Layer 2 of a small transformer language model trained on English Wikipedia (8 layers, counted from 0, width 96).
A neuron's activation on a vector x is SiLU(gate . x) times (in . x), where the dot is the dot product.
The model reads these tokens: ": " "A" "R " "B" "ut" "ch" "er" "\n" "- " "G" "ary " "B" "ut" "ch" "er " "(" "199" "4" "–" "199" "8" ")" ": " "G" "P "

The vector x that enters this layer's MLP at each token. A number n stands for (n - 500) times 0.015.
0 ": ": 360,551,478,510,391,511,438,460,658,539,598,555,415,376,568,366,378,494,552,578,538,438,547,544,575,535,547,508,380,520,487,618,494,544,446,414,590,528,412,479,470,558,473,594,471,527,434,491,538,470,484,560,580,531,359,548,519,465,581,477,483,518,441,450,545,467,572,440,555,451,579,381,441,505,490,476,527,402,424,471,477,150,627,490,551,567,412,538,366,514,393,474,555,528,449,540
1 "A": 550,571,517,614,478,612,413,661,473,563,517,569,531,386,505,522,480,589,435,511,430,370,601,539,475,545,383,594,507,534,468,427,537,596,600,547,456,502,462,420,529,537,482,434,447,608,600,499,510,394,412,511,661,807,511,501,637,387,405,515,538,364,505,472,459,440,632,571,579,441,418,452,432,385,433,511,476,442,508,608,577,515,490,525,528,625,429,533,449,539,500,544,528,425,560,528
2 "R ": 518,528,488,609,437,501,536,364,571,503,566,494,517,450,553,544,410,655,518,488,582,563,548,549,562,577,536,487,346,478,547,517,578,424,405,441,544,519,475,500,427,555,469,576,442,520,439,404,392,493,581,497,501,513,471,575,500,393,499,447,406,518,409,492,507,501,514,477,525,456,550,461,406,449,368,513,492,482,377,502,521,54,561,503,492,609,500,428,446,515,454,543,553,491,550,528
3 "B": 529,444,582,562,736,522,570,481,443,607,363,553,521,544,439,477,445,459,526,414,479,506,584,492,440,654,431,595,513,538,609,383,473,447,523,488,560,531,477,494,593,569,392,552,475,589,477,402,483,431,488,522,609,729,441,455,556,465,558,606,496,484,516,300,600,465,469,490,570,524,565,341,448,388,438,460,527,541,466,462,611,423,466,549,544,418,414,550,460,351,491,472,558,532,641,514
4 "ut": 600,559,427,595,555,533,479,477,391,490,589,448,447,435,511,745,446,461,630,516,579,450,490,384,589,568,433,556,467,399,503,424,548,439,586,487,569,408,488,718,565,652,396,501,579,527,453,607,521,529,542,469,466,524,534,375,421,480,408,482,591,407,463,497,395,603,536,446,461,509,547,464,441,356,323,537,458,464,410,576,522,582,527,565,559,466,418,442,608,483,632,513,484,603,401,535
5 "ch": 475,536,596,648,600,528,586,435,511,452,500,430,512,501,552,724,523,509,571,611,639,479,617,452,539,481,521,535,408,444,538,488,524,430,470,538,560,583,580,533,511,371,458,488,532,498,459,525,464,492,661,568,395,481,412,405,556,667,516,585,598,437,492,391,544,536,512,494,509,514,452,475,590,501,555,595,597,316,501,379,515,593,534,594,469,505,251,433,475,613,551,393,532,600,440,529
6 "er": 654,584,615,554,497,443,520,476,641,506,478,553,485,673,575,582,434,559,564,544,507,548,566,462,492,472,505,504,514,523,552,493,452,445,476,497,391,408,497,488,481,403,513,402,458,569,486,538,633,507,582,684,503,433,447,471,500,416,571,428,766,502,427,529,605,596,498,543,552,405,487,563,539,307,553,380,405,474,591,470,489,562,503,646,504,425,472,532,659,481,499,428,535,565,384,546
7 "\n": 497,562,509,562,538,512,456,580,696,508,515,585,465,469,397,430,435,541,476,594,547,497,529,415,580,689,463,546,360,546,547,523,573,624,441,410,515,345,550,582,420,600,464,461,520,519,443,622,492,455,442,608,512,616,395,504,394,483,423,320,492,486,566,484,492,487,474,428,415,398,447,552,513,479,536,527,479,412,426,463,569,346,596,413,512,470,330,396,490,486,527,511,549,423,665,551
8 "- ": 386,523,493,656,474,634,399,587,690,506,535,558,381,476,547,447,489,397,492,460,580,427,586,517,428,678,539,474,303,596,531,597,491,557,390,387,668,412,481,531,453,507,420,530,461,462,438,461,591,459,496,598,566,512,431,542,368,456,594,458,406,453,505,493,529,505,489,433,512,443,446,546,527,518,482,560,488,372,460,449,440,318,334,552,477,637,453,439,565,500,515,465,498,554,570,494
9 "G": 611,477,504,569,670,538,493,434,771,584,406,525,474,475,468,500,471,489,525,453,355,491,542,500,511,675,425,647,432,364,458,462,550,434,553,672,564,493,563,580,657,485,451,497,520,371,486,486,525,510,438,503,586,483,419,464,535,488,513,524,403,514,575,435,458,476,502,373,662,510,462,358,499,427,424,466,518,397,538,574,569,340,509,576,541,471,504,606,542,412,502,575,589,443,526,477
10 "ary ": 521,621,499,462,458,467,415,516,557,505,508,618,464,440,533,520,522,448,507,515,640,595,454,473,517,441,516,687,406,548,517,586,499,418,264,371,635,471,448,613,597,551,604,485,473,555,491,466,456,587,481,445,555,556,492,483,379,493,483,525,387,476,442,461,424,539,490,482,503,440,387,527,359,472,420,470,465,480,438,452,489,223,528,521,450,700,598,481,365,471,515,440,581,483,483,519
11 "B": 556,452,592,523,715,556,579,475,438,600,390,573,506,530,437,471,464,466,514,404,459,518,534,498,428,625,435,605,507,525,599,378,457,485,510,474,547,490,470,484,597,536,380,551,483,569,496,377,476,432,482,519,597,727,444,457,536,484,566,609,525,481,519,297,597,490,475,481,571,538,616,320,453,375,452,468,518,557,472,452,638,419,449,573,551,429,409,567,469,355,523,487,555,525,645,530
12 "ut": 621,565,422,566,542,541,480,493,379,480,599,469,440,417,516,726,457,461,622,505,584,442,459,394,585,554,443,557,467,390,492,415,545,460,590,488,549,405,501,726,558,648,391,504,581,519,457,605,512,527,535,462,449,532,539,381,418,477,422,490,608,385,482,490,370,629,529,438,463,514,561,462,438,355,337,535,451,472,427,564,525,566,523,569,577,460,418,456,616,502,640,526,480,611,414,534
13 "ch": 488,539,593,634,593,529,589,447,515,451,503,443,509,491,557,714,524,509,572,602,640,477,607,457,537,476,530,532,408,442,536,489,526,441,472,534,553,580,591,539,511,369,462,486,531,495,460,528,458,493,661,563,383,486,410,404,560,669,518,588,605,424,502,387,534,541,508,484,508,520,448,473,584,497,564,594,596,310,507,370,507,594,537,592,478,495,252,443,479,622,555,390,533,602,440,529
14 "er ": 441,494,457,569,494,459,495,540,569,496,488,594,454,526,520,529,526,557,532,513,538,542,509,571,470,466,404,603,445,455,560,529,535,467,366,481,538,461,423,547,504,480,504,484,469,568,491,463,481,504,574,483,529,473,474,476,398,400,449,477,461,462,460,501,508,489,482,449,588,525,436,425,409,409,465,515,529,445,426,456,546,20,556,500,525,706,587,594,310,454,475,495,506,456,483,517
15 "(": 485,658,514,555,401,588,379,570,645,479,497,547,424,487,545,319,453,485,411,467,663,452,437,606,401,482,549,646,438,500,515,578,523,533,467,385,529,492,464,489,578,605,512,530,598,450,446,629,622,472,503,504,537,481,473,664,456,523,454,389,482,543,534,332,566,548,528,488,563,457,550,459,447,428,498,497,479,334,404,492,444,276,505,448,575,578,479,551,353,427,476,465,525,451,483,501
16 "199": 432,514,464,588,460,510,479,614,467,414,604,490,597,476,668,411,390,511,495,588,467,514,447,559,502,554,580,640,410,400,476,552,621,641,559,329,428,353,661,500,618,442,512,438,392,524,505,405,361,490,588,525,473,499,492,544,622,543,627,470,462,511,390,424,517,456,521,459,457,437,479,412,491,564,509,527,492,452,499,341,495,416,544,514,532,500,428,531,495,456,437,642,552,287,459,485
17 "4": 498,629,412,534,526,486,429,514,519,497,540,600,602,578,614,571,529,569,489,539,699,311,423,658,419,516,515,517,481,460,349,444,615,508,494,364,460,396,462,519,574,493,496,708,378,538,526,498,558,502,655,564,473,529,382,542,503,444,639,537,415,456,452,315,548,465,498,525,482,457,528,524,531,500,551,521,516,446,490,507,520,470,527,512,400,397,501,488,608,418,558,583,536,463,501,519
18 "–": 614,544,502,526,517,571,538,483,413,369,386,538,463,400,575,508,612,429,533,549,515,493,569,505,502,534,483,562,434,311,539,587,529,539,486,451,519,506,501,570,529,555,322,539,439,521,507,492,436,497,455,504,576,457,351,511,477,362,499,476,591,487,445,235,391,530,497,480,725,502,569,479,392,462,583,597,463,429,581,580,480,365,482,503,560,518,501,393,359,410,474,549,431,414,442,451
19 "199": 454,484,447,545,574,510,517,617,430,400,576,417,610,536,631,439,403,429,481,550,518,433,466,581,455,536,540,604,452,428,516,472,649,593,557,333,431,426,728,544,636,504,550,465,374,561,462,420,375,466,594,551,477,464,462,553,601,557,649,434,384,525,447,493,455,497,540,488,451,452,416,414,523,523,474,563,488,439,529,330,455,431,582,518,550,484,439,541,552,444,441,624,593,368,469,467
20 "8": 531,554,458,493,636,485,489,443,465,527,577,525,580,572,515,613,553,495,484,459,672,271,469,672,365,418,490,519,524,515,430,391,634,427,486,405,360,470,493,551,568,498,533,698,371,589,508,511,557,526,638,633,437,473,359,508,481,464,597,484,434,476,448,397,506,494,509,521,459,441,494,523,524,452,590,476,520,501,519,441,556,447,516,535,496,379,523,449,635,455,572,560,553,494,533,505
21 ")": 448,707,502,523,611,568,397,478,595,519,479,586,524,446,467,461,492,440,483,466,529,464,373,430,502,581,474,438,477,497,522,544,555,498,446,365,602,503,544,502,553,500,449,481,509,499,498,625,540,407,704,570,617,653,443,587,446,413,497,399,526,255,417,668,508,452,456,463,411,501,439,521,486,488,585,410,517,522,350,581,479,409,608,472,539,442,449,507,515,497,415,453,418,636,608,488
22 ": ": 422,593,452,474,403,525,433,485,597,559,624,577,415,383,537,356,371,521,572,567,530,407,465,565,587,526,496,488,399,563,456,656,486,553,493,439,565,508,393,484,483,508,502,549,486,498,476,495,515,467,474,549,534,496,313,544,501,496,587,468,492,513,444,436,496,475,555,450,551,481,589,352,479,449,479,451,540,395,439,483,489,127,592,501,558,565,398,599,353,550,457,496,508,527,480,549
23 "G": 615,498,515,579,672,525,533,441,752,554,385,509,493,453,456,518,477,477,519,438,382,448,559,491,504,660,426,628,434,355,448,427,563,435,552,642,538,484,568,584,630,500,430,514,533,359,472,491,525,517,427,501,610,504,420,476,561,458,523,539,413,510,576,456,450,494,494,377,637,518,466,352,485,437,424,478,521,374,583,557,555,341,516,591,547,457,472,604,539,438,505,584,618,455,529,499
24 "P ": 493,528,459,565,326,525,477,426,641,508,515,567,489,426,555,539,420,548,489,478,498,649,507,627,409,521,464,675,353,540,555,533,496,503,500,497,545,425,506,489,536,518,472,544,520,519,482,423,449,527,538,572,464,564,479,492,485,430,509,456,421,539,406,449,434,436,448,455,426,407,529,402,485,407,480,494,564,501,372,517,559,127,637,410,456,646,611,404,434,506,450,584,482,467,526,495

Each question shows the input weights of one neuron of the MLP. A number n stands for (n - 500) times 0.00084.

n36 gate: 368,402,537,587,357,293,421,567,399,523,504,385,487,544,411,467,703,205,586,583,407,636,653,487,641,622,482,658,393,637,494,595,384,395,319,454,507,587,341,591,563,472,350,437,402,413,297,593,533,500,558,549,466,591,547,438,571,556,337,406,463,574,497,361,555,336,487,316,500,458,516,702,534,447,507,748,376,503,481,557,291,462,423,459,381,686,714,435,563,483,411,483,625,708,442,572
n36 in: 628,385,371,656,648,475,559,390,664,560,531,563,577,464,667,573,287,593,442,631,445,385,544,419,441,466,462,433,542,186,537,510,660,595,615,327,706,455,415,476,524,467,586,366,647,647,436,512,506,594,533,307,598,439,664,412,470,449,683,442,518,541,497,571,453,488,477,664,479,535,500,432,414,593,449,374,617,357,540,636,438,461,662,497,439,480,399,632,456,220,532,401,311,356,382,515
On which token does it fire most, and how strongly? 14 "er ", at about 0.81

n4 gate: 476,362,484,572,348,596,397,577,550,500,410,652,554,567,507,503,507,598,436,574,497,642,540,468,541,423,674,548,336,436,464,396,397,643,500,599,704,510,568,527,399,590,555,541,471,498,386,572,588,296,587,586,513,608,456,517,604,360,578,421,657,450,457,510,340,541,619,509,627,428,579,488,456,566,448,537,502,416,535,577,361,489,477,505,365,482,518,463,573,527,416,411,388,535,458,514
n4 in: 518,635,370,530,706,376,545,518,465,502,451,439,481,448,547,675,569,422,615,480,500,464,456,625,507,616,455,530,542,511,642,522,534,327,532,352,364,596,403,378,622,472,422,488,579,649,546,543,471,481,532,411,525,508,565,536,463,583,483,498,448,514,361,510,523,516,367,274,428,473,393,489,492,463,518,456,617,528,446,374,583,474,638,578,588,511,493,513,551,444,502,617,466,531,595,608
On which token does it fire most, and how strongly? 21 ")", at about 0.67

n17 gate: 332,608,725,507,560,595,554,363,508,262,578,445,363,404,468,661,379,523,639,648,380,523,521,401,582,287,493,557,460,841,375,493,460,492,562,605,313,459,552,376,510,511,440,448,764,551,309,351,391,756,550,428,578,396,666,568,582,671,274,579,639,649,536,529,314,472,699,512,517,560,491,500,503,624,477,629,647,599,595,493,724,439,662,627,500,610,566,316,522,534,290,582,564,310,419,617
n17 in: 286,517,590,554,464,516,515,549,489,337,497,388,401,336,469,697,428,560,584,557,539,483,471,513,523,299,449,567,454,739,380,430,455,370,558,577,407,565,493,613,579,544,387,540,713,664,503,525,503,752,676,529,461,408,426,437,566,729,334,585,446,629,500,584,375,540,647,597,500,462,290,617,506,642,713,528,585,607,628,415,597,477,689,532,460,592,457,357,539,676,317,563,545,345,472,637
On which token does it fire most? 5 "ch"

n233 gate: 377,393,662,450,481,515,474,442,243,547,507,534,442,573,486,574,598,631,449,493,225,374,675,390,503,399,503,307,564,486,361,322,573,467,691,774,571,577,555,453,557,474,711,521,536,491,516,543,626,414,497,403,599,523,557,469,613,468,472,634,553,482,481,456,605,491,401,574,451,529,620,538,672,670,342,621,473,711,567,586,497,720,411,542,482,340,420,523,642,576,569,529,436,517,497,351
n233 in: 402,449,726,532,484,536,417,473,480,568,480,419,637,541,495,555,563,600,506,558,301,405,689,464,450,473,449,371,450,446,462,343,611,467,576,664,609,513,509,662,697,406,625,450,491,599,531,587,618,400,443,469,658,579,491,561,757,395,417,664,580,425,435,488,526,491,443,576,483,494,588,618,709,432,424,545,439,563,659,603,515,795,572,675,556,387,484,452,677,601,429,633,538,507,461,529
On which token does it fire most, and how strongly? 1 "A", at about 1.2

n225 gate: 266,460,399,479,329,588,569,616,568,506,476,380,330,490,642,301,414,588,651,667,467,579,378,269,750,535,705,558,338,589,491,351,533,507,556,454,430,589,376,566,481,473,439,466,594,512,490,503,542,353,355,523,510,628,683,446,574,579,368,383,661,331,598,382,442,397,540,420,635,497,422,430,514,520,521,701,344,624,497,632,443,577,437,304,512,655,477,446,511,359,380,440,569,626,382,522
n225 in: 402,569,440,484,680,604,452,394,411,463,310,424,581,450,556,385,480,228,438,509,503,622,533,444,512,446,377,285,506,712,461,335,613,552,508,628,540,423,536,590,392,524,497,522,411,587,243,636,439,426,465,327,539,441,550,477,548,640,428,390,418,463,459,526,482,458,524,477,436,542,286,627,515,357,497,511,503,486,545,462,347,475,597,484,577,471,494,365,616,641,653,348,464,494,605,329
On which token does it fire most? 7 "\n"

n184 gate: 532,465,592,653,522,464,477,407,333,582,553,457,684,419,556,524,491,602,481,545,238,464,566,512,525,548,398,484,516,513,408,363,554,575,640,429,546,531,553,444,541,337,738,465,424,448,457,473,632,335,338,470,606,562,591,497,465,623,433,654,607,515,574,506,542,659,609,723,605,433,562,531,612,719,428,512,673,628,643,587,593,640,379,640,465,409,438,598,622,403,619,446,546,730,467,500
n184 in: 550,369,515,441,616,397,516,583,539,547,452,445,623,476,534,541,549,543,611,469,327,506,625,393,354,442,522,503,470,474,377,405,456,456,647,622,538,497,537,475,613,422,598,474,400,539,562,445,603,427,519,368,427,677,514,494,634,637,524,607,607,535,518,512,525,565,536,649,623,522,518,621,655,661,436,406,595,549,670,602,613,849,500,585,466,314,431,629,719,462,482,515,492,541,433,432
On which token does it fire most, and how strongly? 1 "A", at about 1.2

n149 gate: 362,524,430,490,451,460,348,480,580,692,466,679,321,535,479,389,441,440,489,431,379,376,568,439,441,564,553,497,320,503,544,602,420,458,458,597,570,497,487,363,532,505,446,490,472,409,448,508,598,487,570,513,377,522,567,348,390,503,570,438,474,444,347,421,552,495,588,550,572,412,581,420,552,521,648,508,323,594,503,444,421,546,413,465,393,399,566,403,439,426,398,613,597,707,380,619
n149 in: 481,521,448,330,575,638,335,413,560,679,570,386,357,569,563,458,456,544,599,529,457,489,449,573,572,434,437,510,538,489,620,530,542,537,533,457,371,533,384,497,514,427,409,366,442,507,433,527,406,483,512,483,492,313,522,424,392,588,426,436,415,515,316,414,500,471,434,416,447,548,616,491,637,311,661,478,552,520,373,401,569,447,510,559,635,498,630,609,557,481,578,405,535,546,483,560
Its three highest activations, in order, are on tokens 22 ": ", 0 ": ", 6 "er"

n169 gate: 617,513,369,419,436,425,423,487,456,445,526,651,482,579,632,552,606,558,690,380,540,360,286,320,304,325,643,571,525,618,464,451,403,523,427,494,613,412,506,586,565,629,567,364,506,488,518,389,382,621,486,368,532,526,538,670,452,388,531,521,472,304,391,484,400,669,315,621,711,432,669,334,532,540,404,634,700,587,500,525,551,524,375,583,585,450,566,567,572,542,472,421,454,322,572,608
n169 in: 450,454,442,528,592,523,607,522,581,598,439,322,681,600,393,485,375,466,593,612,521,582,456,590,658,503,541,593,446,438,566,429,596,367,582,551,353,651,628,643,574,385,438,420,374,534,607,660,503,357,481,577,375,658,466,564,540,679,541,435,557,413,575,512,522,261,479,180,393,495,411,611,500,392,506,517,450,253,514,449,497,492,512,385,585,508,355,352,428,465,583,448,505,691,425,463
On which token does it fire most? 12 "ut"

n61 gate: 481,649,717,408,590,560,400,395,429,352,787,500,406,636,538,604,599,624,496,405,420,454,311,514,407,355,376,326,658,713,446,551,266,577,442,620,461,460,296,457,576,436,384,358,611,439,525,161,292,567,342,687,467,280,597,760,347,551,371,686,512,461,591,463,599,590,522,407,604,536,685,487,554,511,686,552,619,772,409,540,666,532,408,568,452,468,401,478,412,485,533,575,529,454,521,545
n61 in: 504,612,774,436,486,372,409,493,656,415,296,741,349,635,521,473,507,603,452,350,366,396,314,507,396,530,528,511,676,548,530,395,280,681,497,449,252,459,671,624,591,297,489,425,552,272,679,238,320,400,361,490,524,456,513,718,602,459,527,555,485,480,469,538,518,451,604,428,610,398,488,456,503,459,387,434,583,540,318,490,637,524,407,524,568,375,566,468,470,568,738,472,644,620,566,523
On which token does it fire most? 11 "B"

n167 gate: 442,403,580,683,511,320,526,647,567,398,473,482,588,353,597,568,326,468,587,587,436,576,519,381,350,625,574,578,522,482,341,467,595,462,532,458,396,630,509,607,450,503,405,479,503,487,588,397,680,481,454,530,511,521,579,432,719,294,577,492,463,538,467,542,605,574,613,367,508,513,328,456,418,542,613,508,443,595,500,461,473,442,651,393,482,689,551,331,514,500,400,554,480,346,527,584
n167 in: 573,735,440,483,451,672,512,213,494,524,594,506,418,411,648,610,539,569,615,522,441,416,515,580,497,448,453,614,667,538,531,542,444,477,548,508,494,365,680,418,616,328,651,373,559,540,331,575,519,508,660,513,429,489,409,612,473,535,411,508,602,542,348,412,539,520,486,554,461,483,636,406,500,487,628,551,473,495,534,522,503,488,435,626,593,438,443,420,454,570,529,527,645,591,471,417
Its three highest activations, in order, are on tokens 16 "199", 24 "P ", 19 "199"

n59 gate: 365,415,495,355,313,464,625,506,642,577,574,512,397,419,658,308,437,470,505,461,372,486,476,428,348,479,411,389,465,474,531,556,421,622,551,489,491,427,609,420,664,472,475,368,495,422,643,438,524,555,522,437,598,537,680,542,385,652,563,439,590,617,332,527,514,485,484,479,362,558,484,522,604,460,528,477,415,492,425,465,510,409,513,502,566,388,581,563,516,393,561,552,552,452,274,427
n59 in: 306,619,468,416,446,573,511,490,423,720,609,497,555,526,558,463,507,507,550,448,533,460,481,521,336,532,461,399,457,577,521,575,426,523,493,446,490,366,459,646,547,522,441,543,378,409,523,686,442,565,579,430,584,535,642,530,355,583,439,473,566,532,358,583,567,498,574,455,371,537,587,529,471,453,611,443,420,433,360,510,447,407,447,492,547,424,495,583,459,520,599,524,602,424,419,554
On which token does it fire most, and how strongly? 16 "199", at about 0.88

n123 gate: 287,477,503,433,292,465,488,539,500,183,618,415,569,569,466,513,548,490,539,313,516,452,382,528,497,522,623,310,372,699,454,406,479,476,651,503,245,500,613,625,583,364,375,512,453,442,623,465,414,615,611,394,278,642,556,462,580,604,539,355,573,414,591,569,507,578,503,395,467,396,485,494,477,693,663,547,528,452,468,388,535,463,484,308,312,375,540,413,703,606,481,687,423,430,405,697
n123 in: 440,542,444,541,472,437,508,509,384,389,635,426,724,531,545,654,513,452,561,457,442,376,624,465,439,431,614,426,746,545,391,329,593,369,531,434,453,417,562,640,477,218,384,351,547,495,516,481,403,455,586,500,402,517,565,629,500,456,562,492,383,532,396,572,603,639,503,430,490,468,669,343,448,503,485,468,577,553,476,395,455,478,530,600,472,456,408,483,543,437,473,567,500,459,612,728
Its three highest activations, in order, are on tokens 16 "199", 19 "199", 20 "8"

n218 gate: 565,503,473,598,648,604,524,525,482,523,507,429,503,553,489,420,443,639,385,422,229,479,640,525,490,459,425,534,533,422,578,461,482,503,614,279,528,599,793,514,590,459,665,382,481,656,610,411,651,459,388,487,470,465,553,372,717,572,526,438,602,456,454,611,490,550,579,464,614,503,434,446,703,516,479,403,546,687,462,517,351,745,645,640,645,375,338,507,785,476,523,457,503,583,674,593
n218 in: 457,515,369,527,363,469,513,481,475,463,420,569,380,523,402,446,548,455,500,630,663,607,448,567,353,652,412,548,442,481,569,563,511,488,201,431,565,395,476,608,445,608,449,608,605,557,511,551,400,565,564,540,447,494,426,503,307,549,614,516,373,461,514,483,452,481,518,500,452,432,603,441,355,294,657,583,440,374,500,515,551,277,424,523,497,712,547,593,300,506,676,604,604,583,506,530
On which two tokens does it fire most, strongest first? 11 "B", 3 "B"

n229 gate: 543,340,563,552,464,500,513,544,402,517,525,400,511,474,251,671,503,500,497,506,665,561,425,503,482,260,497,533,404,613,653,437,388,549,448,535,354,515,426,469,602,491,643,627,636,315,451,528,605,497,489,511,529,537,291,426,479,535,586,653,419,435,390,570,343,483,468,416,441,455,490,562,455,497,522,725,560,461,436,506,506,508,360,570,508,348,459,536,550,680,425,310,342,599,424,577
n229 in: 492,393,562,388,444,459,534,554,606,591,402,519,322,556,548,451,461,376,344,422,535,497,531,577,518,568,596,490,508,392,566,631,601,740,476,425,599,586,447,479,460,350,441,521,429,528,488,599,573,515,422,362,525,542,531,414,554,600,434,443,581,549,500,563,570,540,462,464,491,554,296,507,541,537,492,627,610,556,582,427,609,576,450,435,535,573,581,513,644,401,577,543,699,614,481,458
On which token does it fire most? 2 "R "

n216 gate: 543,417,715,482,452,536,428,510,113,506,603,470,530,617,505,291,597,477,660,383,569,392,496,431,633,546,546,263,528,656,528,568,365,460,488,572,437,453,672,437,352,523,516,441,557,474,500,418,599,476,414,700,519,546,701,448,506,544,402,583,493,394,556,691,246,568,430,483,626,503,452,517,419,544,547,467,670,503,557,465,460,435,472,327,341,536,585,510,462,405,509,295,464,517,442,692
n216 in: 479,436,386,590,468,440,476,634,413,449,388,518,563,523,438,489,431,365,597,411,665,419,564,456,538,536,563,444,457,673,583,430,458,347,492,435,412,534,561,600,449,411,438,511,511,657,430,528,598,514,432,565,636,551,532,339,613,440,522,505,293,478,449,583,331,511,578,509,602,397,312,550,424,361,548,495,553,370,604,345,315,440,509,457,261,495,526,415,490,688,458,291,547,651,668,599
On which token does it fire most, and how strongly? 16 "199", at about 0.28

n205 gate: 469,492,440,541,395,524,608,398,386,442,557,548,643,527,506,577,486,520,392,546,380,428,586,434,483,276,437,538,475,617,431,427,556,487,447,527,414,621,597,438,444,406,623,495,484,459,406,438,458,343,547,483,433,503,565,524,595,414,433,440,516,464,395,598,429,544,386,467,469,491,749,471,527,326,555,446,598,502,543,441,502,474,419,437,472,565,458,407,468,687,403,390,592,396,417,364
n205 in: 611,651,543,426,556,550,482,637,540,347,532,452,500,605,538,570,675,582,458,510,559,422,419,381,402,361,450,400,498,492,450,512,591,542,353,434,553,425,452,516,528,689,538,481,582,408,444,287,478,428,548,517,432,477,486,495,470,461,432,519,508,581,468,525,284,559,562,629,525,578,477,459,521,539,348,462,581,545,443,684,560,513,525,590,595,544,366,662,506,515,436,558,532,421,440,558
On which token does it fire most? 3 "B"

n51 gate: 485,405,438,607,617,545,572,515,465,592,355,473,503,453,429,500,517,470,486,343,557,395,621,514,522,490,428,459,633,698,579,309,375,284,311,432,366,771,635,337,443,318,548,684,377,584,461,493,532,402,632,613,565,504,605,423,694,629,641,514,368,823,504,826,433,500,641,556,145,552,322,573,599,403,386,373,523,500,514,395,493,541,421,510,379,312,522,415,494,695,422,434,497,515,625,615
n51 in: 456,447,586,670,563,481,446,573,627,324,566,790,540,349,525,557,456,517,724,571,396,626,482,481,497,491,684,453,405,282,263,571,685,353,580,481,683,317,378,538,485,476,513,386,509,394,625,506,574,364,470,503,612,500,460,753,536,526,615,524,489,541,451,393,642,451,421,622,479,421,423,440,363,594,407,360,461,575,378,278,535,466,451,650,549,581,346,403,626,602,442,513,628,455,421,515
On which token does it fire most? 5 "ch"

n217 gate: 326,378,431,403,574,519,448,372,357,662,593,444,400,447,526,313,471,703,555,391,453,435,508,586,460,505,470,608,463,443,546,539,498,626,655,498,402,440,437,321,568,464,531,479,453,498,605,274,383,386,562,378,407,437,458,498,482,574,419,470,605,493,443,438,534,453,339,403,473,469,479,445,427,597,381,526,509,469,464,420,560,474,517,482,423,546,530,497,446,513,569,487,428,495,382,486
n217 in: 445,584,480,500,398,639,424,524,565,581,519,422,299,432,476,581,468,619,385,554,615,377,413,601,454,582,566,492,618,443,518,554,438,410,455,450,585,575,561,460,585,451,667,656,602,484,505,464,572,607,525,537,406,400,552,593,630,455,488,437,439,510,493,640,516,419,528,555,367,491,494,447,565,418,579,440,619,476,613,510,749,487,435,533,580,442,467,585,479,526,520,543,507,320,597,594
Its three highest activations, in order, are on tokens 22 ": ", 16 "199", 24 "P "

n164 gate: 461,366,570,354,433,489,612,454,438,556,582,328,415,638,507,511,638,450,389,518,628,610,596,610,304,500,526,344,446,506,437,686,510,617,465,647,470,520,378,518,465,544,318,538,533,375,632,533,554,470,393,452,434,524,492,608,433,665,539,658,640,483,543,506,598,500,414,279,542,423,537,608,569,599,500,527,434,632,615,655,511,696,489,480,583,530,368,614,633,515,571,599,483,379,500,556
n164 in: 525,470,598,515,456,375,634,534,486,550,492,270,505,583,484,610,549,428,388,580,657,525,569,593,457,510,466,475,412,471,514,666,688,615,417,497,452,521,383,644,467,528,330,508,475,423,647,474,553,376,451,584,460,494,457,560,476,614,456,608,527,472,452,519,506,639,441,172,502,384,522,542,502,495,364,505,443,577,441,629,366,567,575,571,563,512,425,585,564,369,558,579,407,452,500,658
On which token does it fire most, and how strongly? 1 "A", at about 0.15

n105 gate: 482,486,665,402,454,519,394,488,583,531,672,442,467,494,532,547,508,567,704,603,469,598,602,552,437,511,578,550,463,482,386,573,510,649,575,444,404,420,269,554,529,362,462,468,492,291,587,486,431,442,534,461,494,389,615,550,338,548,553,447,570,599,449,423,668,357,554,497,484,449,640,429,537,446,632,668,587,774,552,583,552,399,383,326,535,487,529,561,451,301,444,558,532,341,467,543
n105 in: 528,488,402,458,479,523,423,571,490,473,806,374,477,252,516,427,576,720,434,444,428,478,361,425,594,419,593,590,358,604,634,598,544,443,545,473,526,506,738,446,350,547,555,420,557,592,438,396,416,436,370,662,467,481,560,687,521,351,409,709,530,346,422,494,413,597,388,377,522,473,426,442,433,563,354,577,433,370,410,530,503,518,392,519,520,489,418,525,549,701,464,439,505,576,581,308
On which token does it fire most? 16 "199"

n209 gate: 347,284,545,411,580,503,500,522,574,497,489,430,461,658,397,387,434,496,548,365,520,743,519,530,621,441,687,430,315,706,386,530,550,611,558,608,322,541,396,482,471,433,406,542,562,500,739,464,401,563,431,517,528,561,458,566,788,486,400,465,553,457,680,531,656,539,497,345,594,512,343,456,529,476,688,568,204,484,677,548,626,542,541,276,618,403,404,538,729,457,294,500,557,457,503,282
n209 in: 588,621,533,562,488,508,534,435,406,460,494,407,456,448,405,537,559,583,373,416,549,255,542,514,321,570,339,360,718,366,637,529,370,375,440,537,644,503,579,381,519,590,654,429,467,576,486,651,605,514,495,531,406,402,557,508,347,500,588,557,416,629,549,552,410,505,381,721,545,597,394,521,560,598,454,329,662,603,497,424,475,558,393,664,440,526,503,530,373,648,540,388,374,497,559,516
On which token does it fire most? 24 "P "

n174 gate: 415,340,680,462,359,373,423,572,506,508,658,523,386,495,486,391,511,444,584,553,424,472,552,445,344,576,438,447,427,447,488,545,562,491,554,559,532,546,365,503,612,635,522,556,564,561,476,524,601,447,525,407,582,637,533,545,486,694,481,500,500,487,573,397,469,456,604,566,403,561,398,637,628,540,624,565,295,461,414,606,345,641,473,435,477,596,535,486,610,319,479,602,517,405,385,311
n174 in: 492,536,443,502,573,502,549,440,263,422,357,516,609,620,454,575,406,594,452,487,581,503,440,556,536,453,577,545,643,593,422,475,477,393,457,636,476,441,541,497,423,300,453,488,527,341,515,500,459,500,477,710,405,484,442,480,466,563,450,576,480,569,505,632,558,355,462,596,470,486,557,430,465,470,365,481,623,605,644,380,734,485,469,491,505,455,500,557,474,619,490,399,484,664,490,658
On which token does it fire most? 18 "–"

n197 gate: 399,530,536,475,389,537,452,343,440,376,459,443,444,550,594,423,392,515,673,591,453,574,688,393,420,571,554,357,532,592,495,520,465,580,401,582,550,435,348,543,246,324,440,297,522,525,474,389,481,506,368,517,467,472,688,531,434,430,529,533,621,600,415,377,439,517,541,520,495,728,542,470,394,518,435,500,309,435,681,550,395,531,300,670,536,539,571,569,419,368,451,359,492,413,545,575
n197 in: 574,602,560,454,432,531,487,361,404,377,581,500,493,451,576,495,438,563,426,477,471,497,608,481,393,505,469,388,589,487,500,490,572,601,495,505,669,409,370,479,412,431,430,509,563,598,457,427,491,521,365,541,408,360,563,550,580,412,522,493,525,607,458,456,403,623,512,549,455,491,509,360,380,703,401,406,587,509,512,559,386,464,478,618,512,493,468,621,477,400,451,445,464,167,505,486
On which token does it fire most, and how strongly? 18 "–", at about 0.94